Layer 2 of a small transformer language model trained on English Wikipedia (17 layers, counted from 0, width 64). Numbers have three digits each and are written without spaces.
A neuron's activation on a vector x is SiLU(gate . x) times (in . x), where the dot is the dot product.

Input weights of the MLP neurons that the questions are about. A number n stands for (n - 500) times 0.0012.
n4 gate: 641387697359581720363365637517265682378512602464489322736714343260500537143960771286651475588443555654714458764494330582616686218736751267518641358623483300373475705144493733593439447736413145
n7 gate: 424511378492546752282571466259429613552418372157595517297309435573393474641505657571275515452362697538656648450537560575553626401418396514372482426246258381531433292392575352426436594503595539
n9 gate: 528773811365449491288517249526245473498514663430429663435327567632358488636414228647455440427511546401170474555506698368136452439277651271485486419411502315502397719283439832539540504580511421
n14 gate: 462555475436475434529333267452549527339442684330383520511614536431516421677515439570449798446526646575403510378602314649472582669789458568459694381336650385477561597449290540592399441582596467
n15 gate: 548363477556153421407385716494484647454668584510610598497703631639528397539453532389331550429561674442573689646308142558446707456526475583591620547468589515418699439425446644469574606736371294
n22 gate: 546448395674385461742541597506339823634760514644455400486329452749355364484511682570513458493492499605610614482417581256530819517365428850674458408610878517531752491520610353598441565435265478
n26 gate: 393472769421597131618718595546397452633468620622524587673615609649614611566639500488381613709502528386639253694588554548570584538838589208639224483438450493318533607495428412421651499608550399
n31 gate: 343492439579335661558529733686381460380487618385579415434378537314741406308578678321392560315503500771588402682669465439566693467453337510585613589448385763426568568439355497260564332652567615
n40 gate: 436572492345345408748350572540402499423460786350361211520382446293545475650618456591560521528492127421400719602330682406669249623711524837573496498694372585594492536565331490730637543679245551
n55 gate: 608649280343133602421500488378380552441566263436549271428476517692527565452275513665417144467173659158526414328482736742305172426561648314546482615635577564659605544533317551245253470132621755
n63 gate: 459405474635678141575373242309422713552377420558477333621657652569460521393536606397456649690432488570431319785458491516541364462277727426526386642510634293375531645690553679359394634629428555
n79 gate: 388377637405371385559392540607355545418566611516644527482414628797484532648588471487271568712572369508455617679442421518407608582368655631653657546409440488471589434432442654589316647461483434
n83 gate: 512472153434405479338336323352819627320424461359608596584473441501545266382644647504361578154334514593435837160347326742387481608736287578251558585759497357582300528614418620576500382372652516
n87 gate: 457332517468253564635581532338581521326447502618866620430746700511409457586377319302291381383589135349725431409550400693658771612380444310500538717388486410444443436504307657544553332471498586
n101 gate: 415429809662501481407648518452521423554467768576470342412422535345687629195713510549523518592300842569693443611348385620386776170549519578392555136597665265464565734484757336531576448361410384
n104 gate: 964655349361478383513512514544484431643535469404552805440501637301606852498651475343350478533492594040574496406616543388485629553612681703429585514554372649426482500297535542256594401667492602
n110 gate: 502439411439551435308463369407522389264483650453405488572417346498647643663527680462496637512621484568562365491547536520521690413658400278589458532496466685384548406396313582341385546462281755
n112 gate: 615638581753673884395702368292331708575505424624565570559354812505652670542390259557463290362444302495702563282398404475643275537486543547167303588285487444564312479350798458503459306186570354
n119 gate: 261594466383566569398241435448501732438419411488226406576562598539435383375485769284471514584503831312508403452520372445442702474581476484414498559215648673528446456411673551392561516769559516
n120 gate: 195336630579691479648462525650453700642447641418389261548803532848243584483271693550827456516494363489609547789618679384386521723518497453807338421300557513462572376502365256255519438868427603
n123 gate: 215424597413431487410489710441449285507517434381417519563473262457556425535636349357384321433560493598251340586631439741258736510620430768409740550591339375259472405552445885566435340469355342
n127 gate: 408427560531159630641262300697356532459597350806613572626602375400678485500759381554271627576332714423622542592279663584515739248717477638456646540535609653515260296431373566235580644490411716
n139 gate: 556480324552378613526551475360506574348606400396530477642415424673357505345264482701362384606485638603591457670355517744557556428488493444430426616423446401570617265349452536372493341273599538
n154 gate: 646513647336506247724578636443383699695481448536348582501860355585536567314640566293406586473348665557633438955287399281477713402347623753506527717324277442244753659268293581360351408672585599
n161 gate: 416593422232245432440587604437632548780627550442562430481635515472441267488363370734225158478490452264441433170299368552655450536296400298442403517573491616569385380667598519373755415648333527
n163 gate: 494310307725579559212530617495400616655505418512449453550366413596738726344627591413526558746499511604625627651441544148695360542305538521333493680584542654432319576234704443674633269452444295
n164 gate: 326333516494566522475522406338419924285444318216509637587691408493391477371478689337390572539361508497563560661589497460637483604722606549561490622203227454615583564574412444577216540816549578
n168 gate: 512440583366570270532708403673502481431465707434557497591688575625505592503544584499658573572551529266429414546768198442398457420453732306271469643588640454547536616422155613640363371700375684
n169 gate: 478533410664577509483515522400485547526641279450418503529485592411613286483500487632436386581543461426620492386535532615432323378505378557498332404482632444573581327466550366563387623501334523
n172 gate: 311285257636642382656426681451728591625269201329515444458351647563481564566637505531513448463263603666577326605471642537486594610362275807409616552545686568649493279431371723462517481538669355
n186 gate: 589515552605588536535475407620064621407644531770486530575882548576460626349620586474366270518338472379524335855363328418509369348225435503310520470572486644339357627323663687467081798350599602
n191 gate: 446408599599386632515345695553330440641410392439578393402514474501605374492519423809397579404316512350431548447663313658519530402457432613568274301521239489618329449163315428581562518488642673
n4 in: 291111646451468730552638581332457592381503451475480412586509251401539414162584819462543656612224651647795592639680310576373679422551696524419682448477184243387761561178634552503570426523422458
n7 in: 499465376420736631333537301309460526676568452334593269370398396277437627585347509726397615600457619637457651344504516438636583279449399565287443498369509388541414363488493535512593543733468601
n9 in: 459453726511566572442389638543303595486453661449319539402640410715598365371558318219537643635489563582388595706779412619368622855515573532586602708438600322715559485468335654474638489763625547
n14 in: 574543635618470662325493637461300414403570487411570697318561577566628554473697300286329513469489504622385422687718205486312319483411460266641640612573293439613413631581562557558475491598300521
n15 in: 631514666448329537616518470298431551385667345354579479559508550489438351601633200429387379272517497426501677741408373671336568494220576587472565597697661466479721474298520671262487561548427288
n22 in: 599460663487445503641539412421478741736413296536506611447507526652363547362368396726624507343512713598419566515410520299536585429375443549278558416528506712552628499492571524615370795246276536
n26 in: 459512602425479289460719419327479472530544765805617688558289504623499470750680291696383608722576403502485574348577695469476596515672601522722330371462574477525330403542710503393545559422644441
n31 in: 402532280410548629369516746642480491608577494642721589601605461704668383536497570494448338436524733450328516688731440274535938463320389398599696422282247456517604581220488576534579495511299709
n40 in: 613529329662626567403729204495817519450465338460565668419576540511484347654511642310402708679363805450681396517620452604290791259426319545612470339320393445387416392341751475274413518348691374
n55 in: 412688709532486508570222987706643370367542303668533374507669376608628516225748678332074406545477515662569543379440861656866722579676726296345550632548529547602594383497375567658549478622564594
n63 in: 306341341565615382503291541598517460400514651656484192529639657477661556547574619274602553765335567668565488660290423607434372442456428323548536606538554624343428467649411594599453524237390610
n79 in: 318372585436484460610570541449678442547365526331412397586568507536442390597422340703367476714638267593297507533471383652558390573610638699529692499603491603349539491603314669547551556446408609
n83 in: 584426549525211460672230703396457618453581520552675546525611630415444698262570483339537448334356675285253707427543484363274263631763439514691640198702558537487231619691657564798456249561526647
n87 in: 613462487551361690569580449417435419249585360432767458488601552281478551444419386163357470429446274409832414496508174770538441615524448405452481592490529410476469562415532594528657510630622406
n101 in: 485331512598667357450279414494587569663566524815445434398564645420808581375588501734722730309456742522704562471426402564239662143417686572474425338564645363439367643369726345502535383412291155
n104 in: 566584544525576594450310555652574431587541719468299486190549558581288498769585516769619526495513573377525625447342511324379347685432887390616550783448580304741385578826555774548372425583338335
n110 in: 547482426535606571431505471473626455321515431341376361687497492639486573540600603383393601435404669504535444552528487485453643510629513390472443432599443375515614326402372601421361487410323627
n112 in: 374573336613445648463700664530440477430547430496395356383490451187743704433448224537556393661504748588596385352435448357706692322464396364329493521446385119594539324676856676743542537337617473
n119 in: 321417453345591537357310365586624648327459504433435477507539522432673682339474615494458701322377673469640500328539487452450794493486506506505556561325539720431236417509640294446518599543492588
n120 in: 722383580561406442350791920412510771279577607192555358427550306419612707111576362474499613558460415443712564490624365737410469530572602601526822540567348461547603570493537678599457687564620556
n123 in: 620324645371466622523487587502537416641688478600620588556707348531539609406738625527452380612638520528444415553568530535480593349492507642400527373600508582273465490646827591794705419303465233
n127 in: 463367423513540584829371575654400577444660436543445550671588426279721640777556445418629615374293656412764623671446515264506606226500268798725540510383286517508305510340573529424591608505400473
n139 in: 682279444676555555542318576274674626514498313526271353539525549374569814343521672340382412489285528516535405619507586504259489440729570673656553392322393499323531271568440506492604394516601440
n154 in: 396531628702618281409476294223451830786659307586507453384650277807454336345518571484377572271398576665612512567490551333939646547625592544559161653453550578620394507280499257518462355750777583
n161 in: 648433564394463355401484286363438629445691704407687458536449263229633525559525469586479383417506778417564433457387490316364474670230771420483602611457496286556549374638544324334618490662550298
n163 in: 420349429699566178409560382638469613672605476578462488601384585614585784473642532508305428615355516338680554426262764326621324688427517544477627460406607538474416756474682357708349395512632418
n164 in: 322513368485722430550290522671749402525455662456335391763509653450598671515487654408592480451479532443532437464345402642493345224536577227394554438471584628567428556623370503705497412320448492
n168 in: 734268590452655485434464419586731590488608434312596339537417824503454572664288581494540354647456456211647444526273567524569489345475479607419462585406510414533161599430388531650407246597322437
n169 in: 503528459588620350744514343413427619501606287378535539562368546483442420483526444708548453486528305342603462284424429724480387483399587485536346318536751388641539264509619370489290624471547474
n172 in: 331599482517397558543252559750346746802535484412388403424567648446698522444467398266723515558551270626297424269529387439497317469506323519468505599455691846409377644402548703458271612675768607
n186 in: 548422592557444477600677483564117368265669266551383546740618588464497460548452494531189258397269729642636263735400311548722347296486697596387210467561410587153201404368605637494192588287476722
n191 in: 404457686529418602661436365607338371823361554484419465417295493428387519559479219666445609557452451341415592440583295403392556310411485469439365233447418356499271500301327654628524565489724531

Each question shows a token from some text and the vector x that enters the MLP there. A number n stands for (n - 500) times 0.0071.

":": 282539481519706611469521512613547583428569587582473642517511453549359500475560382391617482466634705425637509385545647685577522227511597538690573646746394288516404408794569512608453596607605600
Which two neurons fire most, strongest first? n164, n127

"e": 478372563564680617530572485607501542496545547647539470581392572450417516538518372412383520393732629600563445236353418654311306447410491419848581745610460631419655342500478374495648579658487370
Which two neurons fire most, strongest first? n15, n161

"ook": 457395391510596589460518515331559379441543562617459418432222764441463455531477496329529571675533670423403401523306687716689413538459638598684666696557565602439511569382602456854334633591486472
Which three neurons fire most, strongest first? n163, n63, n79

"7": 354533522419514705499642428323556582664490549650640440520361563409456294476331517524490416397638600520423494513481596586648390232530333531633546520593393388354426246519397256552454696418745488
Which neuron fires most, and how strongly? n7, at about 3.3

" from": 561637337597595624457556381610567508749453533608237558602542523553306504499360447385366593313529591500501329675641564710482477277300599653582517615702455487428489459581604551721524503621642286
Which three neurons fire most, strongest first? n123, n186, n154

"ury": 516419309412520630601421599469469542548463461655529523514242626469375461626540473474458469656563634448528413466457558685421432398423523617740612792708447523360552580389471488757254640511586494
Which neuron fires most, and how strongly? n79, at about 1.1

",": 440471368755635658456533560652444538542478541638548592586408566548309511390508469444506525289759689391637403638525601630574357321590452622508506661647364589315420308650572527640330555604779456
Which neuron fires most, and how strongly? n186, at about 4.1

".": 361541586555719555372555601681545559654571691641517518669381600525331403438650608400450577608638672463453433381574619679516325443438497516509634683724415389299481407526499333383412758666519506
Which two neurons fire most, strongest first? n26, n63

" Par": 446425546262682619548656424630626477392456650617580635277543608357443378369360439405517580391410594633504502409528447666662717589481637483568411483641422492392537483504483499778356329670633279
Which three neurons fire most, strongest first? n4, n87, n101

"{": 377597441282679515515695536563510644629527518667412616391508497503549388442629530601589511516580789543256554565442593743590539545492569561589606626609470521415513282607331452478575283610700509
Which two neurons fire most, strongest first? n154, n87

"ird": 611430426594413633409568516555523454407489373681246457402517764410603475537483524534615590594590597467592536507339622621539306403320638521740708661607427479632574575394505372694469639672492611
The neuron with the highest activation: n163

" that": 240477486539485655465563484556563524584425479640383640427656689527471548494668448495465470362552634524556390482486564663621377333341640488460505709714415540350607464629664503672279867496610372
Which neuron fires most, and how strongly? n186, at about 7.2

"is": 405500418458802721640559407368503347714565485605312693408402554470510382497674366505515598557682682451500672402387492685539453470480562488842437611491352549580558576550428247746531620560558576
The neuron with the highest activation: n169

"+": 594461429399540451541509518603566745565615578676493483497513590496346460461437646607617563551579654621374646443443551617479372425571478489637613669656480382475585301551283542527509307852768523
Which neuron fires most, and how strongly? n83, at about 1.6

"1": 234496342458581508507644441614714451665479528681541420595346540429628330513434583440621444479579506452387530643631504513580402255522364535639625551692417414401611276516396374609264567568604532
The neuron with the highest activation: n31

")": 346433375490847572470536569627483564504438769589492602597431578462539389410411564411514504593613709493459612462394569842637352327573646554611527630546429658411530363658436431517352810699570429
Which neuron fires most, and how strongly? n164, at about 2.7

" W": 399536481378583652544596480561454669521493509716447522683307576381439469578496315352663469425497606567406474574639659761633558540472491474598661579511383477286590488504427523545652390506392484
Which neuron fires most, and how strongly? n31, at about 1.2

"5": 422476462201567572514560418364535598639448499660596434542418491419528420504456540487587423410670599497457612558466584507562377188516455468711597624620312407300492279467316296630463719496692476
Which two neurons fire most, strongest first? n7, n104

" +": 489571417456511396525566482687556717582661626657649513535546453557408499608703476482652472395381751494496622504324492621524355344627480628630604691719418415443536190456513557562520321650571608
The neuron with the highest activation: n127

" ex": 370511244559454748505621417608554469478568646681249554535582602462622358340322418439255668521497646338467397358691567619497516428347625552505462489532362653581484505421447244559566381449623464
Which three neurons fire most, strongest first? n119, n31, n191

"old": 530399468323550696560525383551560490501562348572369511490339648390272398497316630437435619530712679632323597585327551638526324467415596648682506687640472573484521504387597560946369464669459530
The neuron with the highest activation: n79

" h": 596457226405386737478620433701451607601528411653549534404493629439399410542667404458595729387476678415552422633752587622563427502381510418503646657654280613554593465533398319390526386476424462
Which neuron fires most, and how strongly? n31, at about 2.7

"es": 543491483716759667514546388436589395703638597652182551479480593455529469317557411519478470532593624340572568358425475662405504374392490527582454746613345609489639367520304541764530657526573475
Which three neurons fire most, strongest first? n169, n112, n191

"\\": 446681424393674601503655501454477673592565355687434609461535491561487504405587460433584621538403710595344433530458502717592549505485590562540485682697414549394504307608432407506447468669781471
The neuron with the highest activation: n154

"2": 432339446302598594518563471650671584593565495672557342581394549417595458631449537416473409399611697485436499548623465459568367252436426449668640577691413416271514278518293384574323508516626490
Which two neurons fire most, strongest first? n31, n168

"wo": 645305364528496556417680636559372470592466422648344439425470397483473473466298576672748543287450626613583410600375607616447384450407515557692612643689420460474628547484557276563463565715430608
Which two neurons fire most, strongest first? n120, n22

" film": 412380413460587601511587614360545649399415513645473535487344647433424568456502597433364531525554595406506497540367728771698281475333654586606562645615569595358460606418622347741489541566570355
The neuron with the highest activation: n163

"ient": 512452423493604584596469505306711358190415489657525515478335667392313407590565649346562450497473561528522602476447686551614370553428651571580575594586332546374500541411663427816521368664805556
The neuron with the highest activation: n83

" was": 615561351629528573621597459778353603524390343623410592496498655535556475479253529390566583327631675372612633411518645746561369303448462485486518662624461480408409396231508533712519621473518413
Which three neurons fire most, strongest first? n186, n112, n127

" im": 589528204444477810516559378435527552574506468623204546506573480473519519465438483444365653592572758424371326370577479821536704319373492519481423606528370559456521607500319419625499447560693480
Which neuron fires most, and how strongly? n119, at about 1.7

"8": 352547524420512767516646458370588587660505518630688438491333588397451288457314532526518423402626601522453458453508559587656377237489325527648544504618425395394386255501445245550443657425734466
The neuron with the highest activation: n7

" con": 611526376471513568564560516498602484718490517697346472311477574518427302335588422555299621595573548570267364469818587715447514391385500484449634462612382612503428469419484439626413373485760317
Which two neurons fire most, strongest first? n191, n123

"f": 532399567342464757342604385591559419643474483685239503520476482403342494739582500311570432275621471584543572565549654631584403516498623520583653561518209537441682595572372473641435540529682410
The neuron with the highest activation: n169

"ard": 468455318370638713621530422476605418448575577635367454471295542431464632682421646380510574591592530562459652563451557730484293452369622523699483690631392501626617706435638428716357590715514583
Which two neurons fire most, strongest first? n164, n63

"ology": 419417304659616584513583475272521518516523600689394507489632722502450351489785463503536419708455615479451573525261620660585536415366618598726529710641480506458477448474446461651470758669532369
Which two neurons fire most, strongest first? n63, n15

"$": 400606489490554579499556522591499643617558581663308547480595610515467489305489539512623507591419714471324699562508611750577407322482579637502562656656385477349720295503313431561435633569710627
Which three neurons fire most, strongest first? n55, n154, n120

"te": 544242456604691558574571439340501514583601553653408460553431476561439583736621408350297531455645800583481395458323472706405259424443340480525595731605543560498653478448447470632475581629540380
Which three neurons fire most, strongest first? n15, n63, n163

"ten": 708354459484522603593546532483433451691531203643460559352181630451416447307376621573667494519586643561533451531625604664325481416402547511585574737657306616608545557505462390757463627560525403
The neuron with the highest activation: n22

"ating": 464412583675590540508601468401734458577491537640275586592625701436431455492446518423409596484558607566438514526369614516542392263316706588575567705688384542506446504545587608634473729766573423
Which three neurons fire most, strongest first? n63, n186, n154

"at": 462472510581688629445591444644742292410472889629464431468564549376581478439547472441431497271472463546495530329400603600639480523451676499813427585604309683359716438601411424664425628533642430
Which neuron fires most, and how strongly? n22, at about 0.49